Layer 7 of a small transformer language model trained on English Wikipedia (12 layers, counted from 0, width 64).
In attention head 0, each number of a token's query is one row of weights dot the token's vector x. The head spreads its attention over the tokens so far by the softmax of query dot key.

Query weights of the head. A number n stands for (n - 500) times 0.0046.
q0: 376,560,507,531,602,593,435,552,418,528,497,385,575,491,445,515,599,464,611,471,662,454,436,597,499,464,461,476,576,368,455,538,350,552,540,520,545,269,493,398,474,504,538,473,601,481,395,504,413,431,596,519,683,549,549,561,585,509,479,492,543,611,563,423
q1: 562,486,604,626,448,512,607,571,550,591,519,462,498,428,456,556,466,558,450,324,467,486,455,525,579,532,585,446,503,489,494,456,424,553,585,407,475,465,508,429,562,478,559,440,530,553,463,557,494,536,541,487,553,442,571,421,348,508,432,487,516,389,511,592
q2: 609,535,555,484,458,592,497,462,456,552,514,403,496,401,536,507,489,482,513,404,476,395,517,471,502,523,474,481,476,429,504,435,492,644,543,485,468,383,529,413,545,475,481,588,507,632,446,584,461,550,569,551,540,509,530,424,636,484,488,458,567,520,597,523
q3: 429,472,628,503,387,455,537,428,450,491,489,442,535,476,520,442,517,537,590,490,367,616,461,440,611,455,490,518,641,525,445,404,535,673,528,524,469,655,514,503,584,480,567,427,603,475,442,496,341,503,557,465,448,510,541,547,338,516,478,429,392,386,510,527
q4: 340,433,551,496,355,544,555,512,501,466,545,435,382,506,283,602,575,525,542,638,440,450,403,492,500,437,443,499,678,560,480,427,518,667,575,391,586,508,533,472,619,452,428,616,560,545,379,482,441,471,555,465,450,524,540,664,480,484,472,633,477,426,322,499
q5: 526,558,513,384,601,464,571,511,484,463,384,587,554,581,495,522,352,512,540,443,509,508,501,736,517,460,511,389,663,596,393,485,521,511,613,489,562,530,575,402,661,525,442,408,569,579,423,607,494,476,494,546,580,523,404,539,457,571,407,425,491,572,555,551
q6: 469,592,506,375,520,427,498,509,629,491,472,441,559,584,528,491,362,533,455,420,481,614,471,378,432,537,377,548,474,501,455,469,606,465,446,564,537,562,460,443,426,585,531,447,458,514,461,478,509,536,500,430,527,516,412,595,545,539,559,505,521,473,650,587
q7: 597,514,483,482,371,556,345,394,338,509,506,475,633,652,504,461,559,590,474,429,596,509,346,434,427,544,552,430,394,725,556,689,461,544,408,480,578,532,456,621,560,580,479,497,391,564,486,555,430,622,523,487,516,404,659,484,581,573,452,558,551,454,608,493
q8: 626,404,565,552,553,428,594,581,489,595,447,559,552,507,594,454,498,530,530,565,514,502,497,499,459,464,524,442,461,369,487,644,448,556,477,483,492,485,531,453,448,364,458,396,483,492,494,572,415,493,523,566,549,545,583,606,433,404,383,561,428,520,499,456
q9: 676,668,450,592,547,360,603,579,545,584,483,552,376,410,333,508,363,542,442,591,580,510,449,404,390,490,378,609,398,613,454,510,521,466,352,528,564,576,555,434,375,410,463,415,551,311,591,472,646,630,467,494,581,728,354,572,523,355,576,703,538,640,391,453
q10: 594,411,524,640,686,462,533,493,369,524,313,604,464,527,557,556,597,587,553,498,505,473,518,527,436,411,584,469,488,416,417,447,654,460,552,717,361,519,563,576,509,520,437,416,397,463,585,667,582,475,431,418,574,431,724,535,507,563,558,614,422,481,606,520
q11: 466,629,445,687,646,668,440,327,609,597,352,360,470,559,633,505,320,666,547,603,440,431,636,421,432,584,678,481,253,416,565,449,534,548,392,389,571,379,499,375,351,333,427,436,351,390,436,529,553,448,535,665,288,511,340,578,565,515,424,710,600,494,451,452
q12: 657,590,564,549,473,730,445,414,404,387,684,448,336,426,454,300,550,541,447,524,449,552,587,620,538,601,395,439,422,494,532,677,324,599,504,503,469,643,535,551,596,598,610,525,576,424,465,363,415,349,503,529,465,494,483,387,534,588,564,433,556,346,532,462
q13: 523,500,408,616,439,519,405,563,400,631,236,365,556,561,497,434,532,497,709,509,450,263,650,440,499,462,525,458,448,273,371,290,638,441,537,529,499,470,469,546,557,581,424,363,468,539,786,438,541,473,460,601,324,579,366,416,385,514,468,482,610,602,467,413
q14: 523,466,434,612,541,508,552,442,514,337,317,517,410,379,453,627,443,507,522,529,437,632,686,575,714,571,553,427,449,507,452,457,452,470,427,431,360,442,534,528,381,513,559,355,293,300,662,599,502,525,661,555,571,303,498,581,543,482,695,492,606,333,552,491
q15: 611,695,511,569,506,587,582,536,600,366,552,379,424,589,466,378,415,655,533,425,566,326,675,729,665,478,566,528,444,593,545,379,484,546,338,546,350,407,512,456,501,558,505,560,492,429,519,432,504,426,566,410,447,424,481,429,436,372,435,634,466,512,553,578
q16: 535,396,670,541,524,456,503,573,523,531,570,544,526,377,482,567,508,554,439,433,627,397,492,408,428,610,503,547,388,420,520,521,377,425,458,444,345,621,337,455,413,527,607,460,755,540,461,496,405,400,469,494,487,453,489,422,617,533,550,495,534,547,542,504
q17: 450,380,429,534,434,486,440,500,610,589,490,567,434,367,450,577,509,531,429,399,454,499,496,399,503,523,454,520,543,444,574,628,420,442,453,557,452,569,402,638,427,604,544,438,458,373,499,465,492,430,588,522,531,604,531,543,362,589,566,559,448,382,278,460
q18: 601,553,461,595,438,404,448,559,543,450,225,458,559,485,440,497,543,547,420,437,526,602,314,614,579,537,499,475,712,306,546,596,634,277,522,441,814,411,462,735,596,583,578,538,276,686,404,702,380,378,546,491,497,506,589,505,584,580,470,384,295,440,500,570
q19: 425,399,389,438,573,552,464,526,373,457,523,596,525,487,429,532,488,562,615,490,553,504,524,542,397,521,518,613,539,565,537,435,580,447,471,500,552,557,470,541,510,455,521,524,448,374,559,325,590,457,505,513,446,524,419,578,509,560,519,536,483,525,436,472
q20: 509,480,383,626,509,505,499,457,606,492,464,535,566,525,472,483,485,509,542,522,466,588,458,509,476,525,441,642,519,559,600,370,666,408,453,446,622,545,480,657,484,459,474,527,446,533,564,451,601,532,554,530,430,476,430,572,546,595,536,536,584,546,437,447
q21: 538,514,488,519,595,488,659,456,379,532,461,478,623,378,551,379,530,395,531,499,505,534,557,554,359,453,415,532,541,492,550,428,490,390,547,449,584,604,532,507,528,475,439,445,453,402,640,475,512,526,416,493,477,475,519,324,502,436,547,419,524,526,366,417
q22: 505,430,580,443,568,521,566,550,508,570,464,451,375,564,445,546,501,505,398,543,578,585,457,563,633,594,488,361,691,517,528,758,527,407,508,497,359,478,543,521,557,490,473,515,515,464,490,524,577,471,315,566,433,470,439,510,496,503,382,500,507,373,525,650
q23: 359,485,479,526,475,602,523,667,372,587,500,474,341,596,416,531,477,612,584,540,347,483,539,552,602,605,490,554,544,492,503,465,601,546,610,526,525,510,631,440,497,581,486,510,385,601,454,466,496,483,494,596,480,483,528,561,613,422,584,519,468,317,544,514
q24: 412,546,565,483,423,524,495,434,499,479,360,415,519,443,560,521,487,481,397,393,523,411,458,504,562,468,541,332,483,487,383,387,404,522,572,540,586,471,527,570,591,540,508,510,488,632,449,496,458,536,642,438,569,514,484,372,448,430,447,417,583,576,438,553
q25: 413,482,469,488,382,549,496,574,566,436,457,573,498,387,546,498,569,423,426,577,584,376,528,551,590,299,584,457,704,470,511,523,354,493,672,503,499,531,360,426,530,446,485,501,395,501,527,480,521,509,563,549,444,514,537,390,543,518,546,331,430,441,319,542
q26: 409,468,601,453,356,586,548,456,359,492,447,618,480,629,463,667,654,551,466,466,511,602,519,588,548,399,466,469,331,594,466,634,378,577,505,499,454,452,544,501,576,594,338,540,628,645,425,370,460,464,537,469,574,371,574,324,511,531,541,394,562,486,533,493
q27: 529,587,414,627,549,611,505,372,410,440,515,431,590,373,568,651,450,332,529,610,388,509,488,582,480,518,505,413,505,416,461,605,485,426,614,374,406,545,713,597,516,558,477,436,579,594,461,526,247,439,576,349,466,427,505,456,659,416,601,337,437,498,510,543
q28: 258,439,553,547,529,459,742,540,579,642,620,532,427,535,508,301,453,434,624,736,977,454,328,352,586,647,536,363,541,707,257,549,482,365,531,455,526,510,229,532,562,586,293,357,743,283,498,409,348,417,415,519,567,534,309,739,470,462,553,613,319,676,610,410
q29: 408,399,515,430,410,372,419,535,570,411,610,514,368,558,394,645,587,372,405,538,497,524,392,626,672,491,507,640,478,451,557,669,383,511,516,483,319,387,328,625,570,476,452,532,351,544,525,398,532,396,615,533,370,313,587,329,555,471,490,427,537,428,536,373
q30: 544,639,511,561,650,452,692,509,592,581,528,717,502,480,508,456,479,478,408,526,369,342,414,710,441,594,584,350,475,440,403,422,453,394,484,571,548,535,426,474,320,430,437,557,493,532,425,475,542,640,364,458,362,519,484,442,607,537,594,508,604,692,560,502
q31: 510,307,528,498,442,632,367,482,437,430,512,460,448,549,486,563,446,530,382,677,321,544,608,610,599,515,394,446,562,385,552,615,425,483,669,474,281,447,562,458,367,503,454,598,505,641,527,442,688,515,290,456,277,487,410,468,462,556,381,429,459,562,648,486

Each question shows a short text with each token's key, already scaled and adjusted for position as the last token sees it. A number n stands for (n - 500) times 0.0022.

Then comes the last token's vector x. A number n stands for (n - 500) times 0.0075.

0 "be": 531,422,451,426,412,523,372,460,784,508,414,493,599,542,518,466,565,522,476,464,411,472,553,468,449,668,598,552,505,528,405,474
1 "g": 488,355,525,469,445,511,448,524,762,515,596,471,595,545,497,432,560,481,454,390,384,403,529,775,518,623,560,532,519,533,380,513
2 "an ": 478,520,535,509,493,577,293,435,828,275,530,440,558,453,486,472,463,479,495,454,421,451,509,544,618,571,577,563,521,564,481,461
3 "a ": 560,552,554,520,520,541,363,459,737,278,542,438,560,462,483,396,539,544,501,486,476,484,491,547,620,574,580,514,511,594,481,519
4 "c": 476,620,718,503,495,545,344,477,852,331,523,450,553,439,511,510,475,430,488,343,324,452,564,546,453,590,572,543,490,523,541,474
5 "le": 596,565,762,485,488,536,233,495,752,440,585,458,481,553,473,497,490,414,483,323,242,419,554,394,428,556,463,620,528,537,460,486
6 "ar ": 509,511,511,538,531,526,421,476,784,305,515,483,541,445,461,562,487,493,506,503,424,529,528,652,667,505,527,561,508,617,518,492
x: 602,455,567,377,455,374,424,520,519,470,601,517,457,551,597,475,585,527,500,488,563,470,478,556,582,560,660,529,437,525,530,519,458,655,631,493,503,477,520,506,320,551,495,529,495,552,536,504,359,355,567,903,518,514,653,509,421,354,445,574,317,539,532,349
Which token does the last token look at most, and with what share of its attention? 4 "c", with about 40%

0 "and ": 489,495,516,498,482,566,335,430,828,267,541,437,550,438,508,482,495,482,487,431,447,465,537,492,572,631,583,580,503,572,476,501
1 "pro": 546,420,554,426,466,571,397,483,742,377,614,427,555,580,478,456,561,454,468,346,370,358,552,631,511,670,490,566,471,506,459,511
2 "p": 435,354,569,502,477,647,341,454,607,509,405,509,611,450,427,546,462,420,464,455,310,503,626,512,340,667,454,493,522,482,504,523
3 "s ": 515,536,553,518,519,578,380,462,790,323,533,460,610,456,493,512,498,488,498,436,408,507,517,525,648,547,577,551,533,604,502,487
4 "p": 480,576,694,490,499,613,410,483,859,404,505,469,580,447,471,480,497,436,474,354,312,447,609,675,429,652,509,524,497,534,522,554
5 "ri": 470,577,708,525,505,547,329,617,646,327,720,515,540,550,482,563,496,433,486,225,292,405,540,540,512,586,525,487,480,498,474,470
6 "or ": 478,518,534,530,524,539,348,465,790,298,622,478,510,491,449,526,507,495,510,465,410,513,532,594,672,475,534,579,527,604,514,482
x: 617,496,546,384,373,410,436,523,522,518,516,507,500,540,478,629,605,502,496,404,455,454,518,446,587,577,723,423,469,521,487,497,506,598,642,488,540,475,496,489,360,494,490,488,467,509,484,452,348,300,590,879,611,534,630,458,415,272,515,554,342,550,566,438
Which token does the last token look at most? 5 "ri"

0 "R": 505,456,445,457,463,520,452,473,662,450,519,481,575,485,460,492,524,516,481,462,472,416,526,509,522,589,520,554,524,516,461,507
1 "C": 514,457,535,474,467,501,447,484,655,430,525,485,581,479,465,527,501,489,485,473,463,466,508,539,528,577,580,564,530,501,473,488
2 "; ": 489,507,502,516,496,511,424,472,643,380,522,452,516,491,539,464,488,494,503,477,486,467,488,493,573,544,564,536,523,541,458,512
3 "n": 432,488,577,455,487,537,472,473,715,450,556,481,507,493,481,476,497,421,492,381,422,476,543,465,488,567,522,499,520,482,461,520
4 "or ": 476,496,537,516,507,533,432,470,663,385,517,478,553,464,490,515,506,501,500,471,474,503,519,471,594,528,525,547,524,562,493,497
5 "is ": 476,510,528,547,522,544,440,478,645,470,529,476,526,459,546,428,477,545,503,494,488,502,505,501,567,477,542,514,540,546,471,490
6 "th": 482,571,612,503,503,527,380,483,717,442,469,477,484,468,561,519,508,502,504,431,382,489,527,514,494,539,556,536,490,539,525,460
x: 216,468,504,326,375,338,610,414,549,502,577,502,552,690,546,518,732,426,545,587,556,447,400,544,480,390,630,366,591,577,513,566,573,523,473,327,526,378,394,540,437,445,431,605,397,540,494,558,319,530,631,545,689,463,561,557,419,319,476,486,498,481,512,526
Which two tokens does the last token look at most, in order? 2 "; ", 6 "th"

0 "er": 551,391,546,387,453,506,437,430,752,473,603,495,619,527,458,505,563,532,466,490,443,450,576,518,456,611,606,560,554,537,429,519
1 "ed ": 500,494,547,511,497,566,314,450,807,223,520,447,534,446,473,506,499,478,493,435,428,485,531,574,560,563,571,554,501,565,494,481
2 "a ": 568,573,553,527,527,552,399,463,736,272,524,455,545,438,478,400,481,520,501,486,479,479,492,529,622,539,562,512,511,596,483,533
3 "b": 476,555,645,478,482,516,336,479,852,438,522,465,540,394,546,466,501,389,476,363,298,380,566,532,543,601,523,512,450,547,514,512
4 "ro": 476,509,561,531,491,523,476,445,751,368,624,494,568,497,458,503,431,419,495,340,493,382,515,495,562,630,564,705,495,527,515,531
5 "k": 453,465,630,606,468,482,379,485,769,485,461,534,569,594,520,453,519,434,476,350,358,433,491,458,583,553,558,494,550,563,449,428
6 "en ": 510,546,565,534,535,534,436,453,729,299,536,480,585,444,417,530,527,489,511,466,452,506,499,634,630,517,521,561,511,605,521,459
x: 549,534,527,344,443,425,537,613,502,469,630,545,432,571,559,459,620,483,464,419,522,437,464,582,505,588,691,478,527,497,495,444,441,676,760,588,492,516,517,480,265,503,539,537,486,511,526,598,406,412,562,855,534,478,650,501,521,462,470,548,314,475,522,432
Which token does the last token look at most, and with what share of its attention? 3 "b", with about 60%

0 "for ": 470,478,509,502,483,568,304,428,818,245,566,420,563,448,519,455,534,470,482,429,428,443,516,496,587,612,604,550,511,575,483,458
1 "the ": 452,493,567,511,510,535,406,440,753,206,566,440,539,414,465,407,507,461,495,452,453,476,524,501,625,571,605,530,514,573,474,551
2 "res": 419,474,652,435,466,583,230,498,813,397,587,464,589,429,537,445,458,436,456,333,332,392,625,449,459,668,532,458,485,516,475,544
3 "er": 404,430,649,433,454,513,275,450,628,468,707,565,448,534,539,473,447,415,466,408,345,320,546,543,588,569,591,539,522,477,368,517
4 "v": 587,546,672,398,461,594,371,434,809,428,571,484,572,495,491,528,409,394,484,424,369,413,593,546,394,597,622,623,560,501,449,484
5 "es ": 548,548,545,539,532,578,392,438,788,321,504,467,627,459,463,504,485,518,503,432,398,486,518,531,628,530,581,563,509,638,525,475
6 "in ": 492,521,522,522,519,511,376,424,763,326,684,418,563,467,533,406,544,528,506,476,461,515,473,468,647,609,611,536,518,599,464,473
x: 556,438,508,421,482,511,532,579,467,285,390,606,592,423,489,489,665,510,611,453,471,506,450,528,511,520,558,349,542,479,438,472,664,466,793,585,439,510,507,567,313,550,564,543,579,502,455,524,445,506,412,829,628,486,516,444,490,414,337,551,449,487,488,494
Which token does the last token look at most? 0 "for "

0 "ar": 509,363,479,361,459,530,525,466,707,539,614,498,606,474,494,484,546,539,474,412,467,284,563,500,428,612,540,511,524,538,434,558
1 "d ": 479,497,531,504,486,560,331,446,774,242,506,441,544,452,493,499,504,480,492,428,436,459,520,528,565,573,583,555,504,568,487,479
2 "ser": 439,408,567,433,463,531,289,480,702,461,679,493,478,529,568,435,517,423,459,343,336,359,562,436,487,617,539,521,512,515,420,475
3 "i": 454,472,585,458,449,552,421,531,681,392,609,484,592,526,495,426,379,456,472,400,470,372,543,583,423,559,564,608,524,504,438,530
4 "es ": 502,518,563,517,502,562,350,463,801,279,530,450,579,449,490,493,498,506,502,464,426,501,540,567,570,569,580,574,518,583,472,491
5 "at ": 532,539,557,541,504,497,365,408,732,305,597,419,549,477,521,460,515,524,506,454,474,458,505,399,559,580,593,536,530,580,469,479
6 "the ": 506,532,519,527,518,520,419,443,709,241,563,450,542,452,459,413,540,523,508,477,474,503,522,477,609,568,579,506,516,561,479,559
x: 483,457,623,478,549,454,447,541,470,305,522,644,537,470,575,420,591,574,534,450,573,514,522,436,591,471,584,443,543,469,392,482,606,501,868,637,504,439,534,508,357,422,406,540,480,564,417,470,527,542,501,823,518,477,637,474,350,528,392,485,422,560,512,383
Which token does the last token look at most? 6 "the "

0 "ch ": 485,488,508,484,480,549,336,459,768,267,507,448,535,451,486,500,513,494,486,441,432,475,547,535,534,589,558,559,501,555,495,501
1 "19": 514,499,581,516,483,498,468,500,696,519,573,408,510,417,458,523,474,476,497,461,454,499,525,578,423,691,441,570,478,531,489,534
2 "7": 547,460,580,473,489,565,494,463,723,432,524,447,500,494,360,526,503,520,492,434,477,506,541,459,507,669,496,541,546,515,453,545
3 "8 ": 489,515,498,496,506,536,454,492,766,320,576,447,567,495,461,456,509,500,497,465,462,469,526,466,632,530,524,510,541,571,460,549
4 "j": 514,557,613,551,467,582,343,504,792,479,609,477,496,480,510,516,495,442,474,378,300,445,551,473,465,635,450,554,461,526,504,483
5 "us": 556,551,616,524,470,598,494,471,726,512,603,472,600,531,505,468,486,457,488,313,431,395,552,532,488,620,563,537,535,524,455,546
6 "t ": 540,534,549,513,514,489,352,444,740,368,529,449,596,482,492,497,537,522,509,458,448,524,516,496,626,554,560,573,510,591,503,501
x: 560,456,661,397,492,403,524,528,529,407,401,505,486,429,584,575,615,524,554,536,461,438,569,488,598,591,548,464,507,499,418,440,553,567,672,537,345,348,466,546,357,481,483,505,434,460,397,520,351,399,526,872,548,429,593,438,412,379,421,562,353,413,590,355
Which token does the last token look at most? 4 "j"

0 "at": 489,485,455,457,447,514,449,531,615,483,556,495,521,524,501,527,496,511,484,488,469,455,539,566,440,574,542,559,494,489,467,500
1 "er": 469,456,551,437,477,493,458,485,635,481,568,509,517,530,484,479,530,499,479,505,436,457,558,551,498,519,585,552,527,526,456,510
2 "i": 437,459,500,459,469,510,482,509,665,456,567,491,580,530,495,483,504,455,493,465,493,448,526,517,455,552,544,534,522,503,466,499
3 "al": 498,470,571,457,479,603,535,501,646,548,530,509,504,480,505,539,457,428,488,430,450,444,521,625,476,593,535,479,523,492,491,506
4 ". ": 513,505,502,498,495,551,400,473,694,353,489,475,525,463,500,489,502,504,500,489,475,512,525,476,537,549,550,524,526,526,480,501
5 "R": 529,517,608,503,492,544,453,465,707,429,523,463,529,469,475,476,494,491,490,425,441,431,533,562,516,575,507,529,510,528,479,526
6 "e": 556,557,651,511,504,546,440,475,638,467,511,508,557,502,461,447,550,494,496,407,403,419,526,543,527,556,512,564,519,523,492,512
x: 518,426,644,452,340,451,505,526,391,503,614,502,473,343,590,590,557,403,441,470,424,533,410,510,760,377,515,413,645,597,403,625,578,725,658,562,439,352,470,459,509,552,500,624,559,507,416,594,445,322,820,598,400,463,614,482,507,632,640,561,528,517,388,424
Which token does the last token look at most? 6 "e"

0 "A": 455,473,503,438,456,580,497,467,652,499,526,498,579,484,455,472,501,497,490,493,466,421,496,494,532,627,583,552,527,524,472,468
1 "fr": 464,331,497,443,471,539,457,508,635,533,454,499,476,515,524,565,581,458,469,414,366,474,577,515,466,507,476,453,496,444,478,456
2 "ic": 411,465,550,465,465,543,465,486,643,461,512,497,624,508,487,488,503,421,489,436,450,432,537,543,481,604,577,514,515,472,456,488
3 "an": 456,503,591,439,470,506,544,544,678,508,575,503,570,508,491,480,418,438,484,424,451,436,539,735,529,573,547,571,510,494,470,496
4 "-": 502,517,511,509,496,554,460,474,742,349,501,465,536,420,497,557,499,490,506,485,504,495,498,507,584,558,582,545,492,522,489,538
5 "A": 500,522,520,476,488,583,470,477,736,474,549,475,593,423,481,469,531,509,503,396,403,482,503,507,575,602,545,509,521,549,482,496
6 "m": 537,561,643,494,501,524,417,490,644,472,541,474,611,529,464,470,556,516,510,372,394,433,554,477,525,613,514,546,495,541,484,474
x: 551,322,538,428,536,604,755,672,436,385,621,525,420,500,652,648,592,402,446,443,387,454,265,503,693,354,561,580,504,590,533,576,563,605,614,452,549,379,461,433,471,524,439,665,513,479,359,504,428,558,667,583,472,417,490,485,468,508,542,406,466,496,637,580
Which token does the last token look at most? 4 "-"

0 "h": 495,485,471,443,468,462,484,512,658,487,535,483,600,521,466,497,531,503,484,469,496,476,536,496,456,592,546,547,515,545,481,519
1 "er ": 487,496,529,498,496,528,401,465,668,333,508,459,527,470,491,492,496,492,491,461,461,473,511,525,543,544,547,532,504,546,494,492
2 "b": 494,472,561,475,480,497,413,490,715,476,514,478,525,447,530,477,516,429,480,420,381,420,538,527,525,569,523,506,466,528,501,504
3 "al": 475,466,594,508,497,580,505,490,629,510,519,509,512,435,528,516,468,415,485,396,414,398,504,543,492,581,510,592,501,500,534,494
4 "le": 502,500,596,455,487,513,441,471,676,474,520,474,584,556,466,475,470,463,490,420,416,459,535,515,497,580,517,513,531,531,443,512
5 "t ": 503,517,542,523,514,515,432,475,651,365,515,470,561,476,490,530,492,498,503,476,453,520,515,527,570,523,538,533,505,567,501,484
6 "s": 517,578,623,559,504,550,440,493,727,423,539,469,516,458,483,515,465,502,500,378,418,458,542,544,492,564,505,520,486,520,513,534
x: 395,445,587,459,330,370,488,517,497,478,767,571,537,514,619,585,642,532,522,517,484,536,364,544,594,463,496,613,621,452,433,586,587,497,697,470,404,403,522,575,515,403,352,617,454,491,520,690,424,404,554,521,673,350,397,442,524,477,410,444,157,570,401,479
Which token does the last token look at most? 1 "er "

0 "\n": 500,506,510,497,496,520,397,464,679,316,531,438,500,494,519,472,484,498,492,472,485,469,519,512,550,571,565,526,531,536,459,524
1 "- ": 515,525,498,527,504,534,404,453,631,310,557,436,482,483,511,433,497,503,494,491,481,457,491,468,565,531,549,531,531,542,470,533
2 "N": 451,439,539,470,477,576,420,443,717,391,566,459,501,415,473,470,491,423,491,375,385,402,509,485,519,550,501,559,523,494,483,505
3 "el": 412,463,573,476,478,596,437,449,660,514,601,494,565,487,488,472,482,435,482,460,412,431,533,498,523,571,536,566,551,473,442,481
4 "li": 548,470,530,520,467,548,451,520,671,484,590,536,563,515,463,534,485,436,478,394,420,473,552,542,474,632,508,520,507,504,473,481
5 "e ": 506,511,549,515,510,562,409,457,641,332,471,483,573,471,474,523,480,498,499,444,445,463,508,490,553,516,532,563,498,590,516,483
6 "L": 538,570,602,525,500,570,465,447,735,416,553,446,533,406,453,498,519,510,500,402,421,417,518,589,501,579,525,561,521,529,487,512
x: 480,583,531,423,401,500,517,420,547,406,786,527,539,409,567,524,483,372,489,450,534,526,500,632,587,406,637,469,530,510,591,551,577,478,803,537,490,370,442,569,434,503,473,408,693,557,538,648,349,426,705,661,577,406,467,464,372,640,484,512,248,477,526,536
Which token does the last token look at most, and with what share of its attention? 6 "L", with about 30%

0 "0": 524,471,540,440,491,514,566,492,684,486,542,468,544,520,453,515,483,501,500,499,491,500,520,556,541,580,538,508,534,526,468,503
1 "0": 531,474,538,441,492,514,565,492,683,485,541,468,544,520,453,515,507,491,502,485,489,501,521,556,543,580,538,508,534,526,468,503
2 "0": 510,486,533,444,492,514,564,491,683,485,541,468,544,520,453,515,524,483,504,472,488,501,523,556,544,580,539,508,534,526,468,503
3 ". ": 507,501,499,497,494,551,404,473,694,361,494,476,517,468,497,496,493,498,500,484,475,514,529,471,539,547,545,517,526,524,480,499
4 "P": 507,537,569,497,492,563,464,462,703,457,501,466,549,448,487,471,496,482,490,435,407,467,527,595,507,583,517,508,513,521,485,518
5 "r": 528,594,636,520,503,543,380,514,634,447,531,472,536,493,487,497,498,475,495,386,422,463,569,550,534,546,495,464,501,513,483,517
6 "end": 554,574,608,506,479,534,413,469,587,461,523,498,556,503,483,491,518,479,501,472,425,446,535,434,470,578,533,548,503,504,455,472
x: 614,537,644,401,365,520,542,519,528,321,532,523,569,543,424,451,654,399,464,520,552,322,442,536,568,454,468,302,577,569,533,634,496,599,572,318,635,437,431,395,613,474,384,603,458,566,499,448,432,272,514,518,407,323,488,355,403,531,554,252,442,442,494,411
Which token does the last token look at most? 3 ". "

0 "a": 453,444,477,366,439,551,469,494,760,551,586,493,583,578,427,497,500,501,489,532,501,403,497,470,510,666,645,591,536,525,411,504
1 "ch": 532,445,547,369,442,505,467,433,647,556,578,486,606,623,438,533,521,532,466,507,445,487,534,497,409,640,623,595,530,549,389,446
2 "ed ": 502,517,552,524,503,570,298,432,824,207,534,436,548,460,470,503,503,474,497,442,428,482,521,565,575,575,589,564,506,579,481,471
3 "0": 468,550,612,452,505,562,534,445,819,415,571,394,600,434,461,461,506,435,503,330,431,408,531,677,490,691,459,545,529,535,496,546
4 "8": 490,524,672,446,516,558,501,425,799,438,542,372,493,457,413,491,504,476,501,384,428,444,520,619,544,676,446,554,549,550,479,482
5 "7": 506,516,626,445,503,562,533,428,731,485,572,401,451,518,362,548,502,461,507,407,420,468,532,609,606,704,483,531,563,545,449,470
6 "2 ": 517,527,516,524,521,516,446,522,776,306,647,436,550,540,487,507,492,501,492,481,439,493,495,505,724,550,555,516,540,601,448,521
x: 601,373,599,357,430,410,478,496,481,428,564,524,325,565,513,549,630,507,581,488,405,471,464,510,623,483,663,424,414,431,513,423,580,431,705,518,494,506,456,496,311,451,492,528,527,465,591,600,439,325,546,783,591,525,549,525,412,403,338,494,346,573,495,292
Which two tokens does the last token look at most, in order? 2 "ed ", 6 "2 "

0 "at": 489,485,452,455,444,514,446,533,621,482,559,495,522,525,501,528,496,511,483,488,467,452,541,569,437,578,544,562,493,488,465,500
1 "al": 465,379,509,447,464,547,532,507,640,556,541,510,524,488,524,514,533,466,478,461,419,422,522,603,460,611,549,520,512,490,493,485
2 "og": 479,480,540,435,469,550,473,509,653,509,508,506,585,510,475,476,494,453,475,446,412,429,544,537,470,602,525,516,526,525,494,468
3 "u": 498,522,553,488,475,510,489,531,687,518,578,505,597,500,533,515,436,422,487,426,461,426,515,619,484,555,549,518,505,494,509,519
4 "e ": 499,513,534,516,502,546,394,476,687,347,505,465,517,468,502,501,506,504,501,465,453,496,513,534,554,535,545,538,500,547,496,495
5 "con": 511,520,653,482,499,507,442,496,698,440,577,485,555,529,481,450,445,512,500,419,420,480,545,620,507,577,491,534,488,501,499,503
6 "t": 492,598,661,535,510,555,387,450,626,452,523,484,522,435,502,495,542,506,507,481,330,473,561,574,490,558,546,535,493,494,512,490
x: 419,523,463,451,455,428,574,430,563,367,577,511,580,531,596,579,454,437,654,547,540,455,420,506,711,519,409,470,601,523,362,726,582,522,634,564,519,365,444,465,547,508,530,688,450,534,470,690,498,508,621,484,778,234,687,382,492,418,518,373,399,532,448,405
Which two tokens does the last token look at most, in order? 4 "e ", 6 "t"

0 "us": 531,435,457,450,455,528,505,485,671,502,559,502,559,530,488,485,517,510,483,468,471,430,533,550,466,581,568,538,514,498,457,492
1 "ic ": 519,488,532,500,491,560,406,494,676,335,536,465,496,495,499,502,510,486,497,467,446,478,522,583,536,544,559,544,494,528,481,484
2 "and ": 516,517,539,514,497,543,438,460,683,375,537,459,506,448,519,509,494,491,500,457,469,492,516,495,551,565,562,541,499,546,493,497
3 "Y": 499,509,548,471,481,528,441,475,702,428,562,457,531,425,492,483,479,461,491,408,415,435,520,472,497,573,521,561,520,529,475,506
4 "id": 492,533,621,502,478,537,478,499,676,438,517,506,560,486,466,502,464,462,479,454,438,426,528,536,459,586,552,567,518,506,480,469
5 "d": 537,556,579,487,460,520,432,503,641,497,529,496,563,508,505,483,461,485,490,482,444,453,505,503,489,590,566,545,504,497,463,481
6 "ish": 542,561,618,500,482,540,469,468,607,487,553,501,555,521,482,497,497,483,497,438,432,439,498,489,454,580,559,584,526,528,466,444
x: 567,598,499,344,377,584,559,511,504,661,499,528,466,538,530,484,597,476,418,436,529,419,303,588,720,449,517,369,602,474,553,643,434,421,607,341,371,455,547,438,414,505,425,674,775,504,571,410,418,238,597,573,472,428,537,445,484,547,525,428,448,404,639,417
Which token does the last token look at most? 1 "ic "

0 "ir": 595,325,490,376,451,545,534,477,792,566,524,497,644,494,463,535,556,521,481,401,475,404,574,539,450,659,555,498,520,512,424,530
1 "e ": 498,509,539,498,487,572,313,451,814,231,505,438,526,441,508,493,490,487,491,435,422,464,530,559,576,571,582,565,503,577,486,492
2 "B": 475,490,562,470,462,512,424,446,860,396,534,430,595,360,494,458,500,423,478,382,378,363,521,537,587,619,558,551,512,551,479,511
3 "o": 403,434,668,466,479,491,496,440,782,414,495,511,603,470,456,460,456,342,478,364,416,397,537,533,499,597,608,661,514,514,511,452
4 "y": 510,475,580,468,465,557,429,427,681,425,609,492,637,509,414,510,458,417,494,429,405,458,523,394,488,627,595,609,580,507,418,456
5 "s ": 492,529,598,543,518,556,417,485,740,266,506,437,638,475,504,514,462,503,495,436,457,488,529,483,582,558,532,563,521,619,505,505
6 "and ": 513,519,584,564,506,541,410,424,752,309,551,424,568,456,568,469,478,527,503,472,446,521,502,377,584,625,577,581,512,601,504,501
x: 452,357,537,447,437,496,474,474,493,317,495,471,563,446,484,471,691,515,546,505,462,545,482,509,590,562,609,380,518,534,432,548,568,455,627,459,360,402,536,508,299,439,471,590,499,413,477,433,528,465,438,907,538,438,527,480,472,327,453,464,341,498,559,459
Which token does the last token look at most? 1 "e "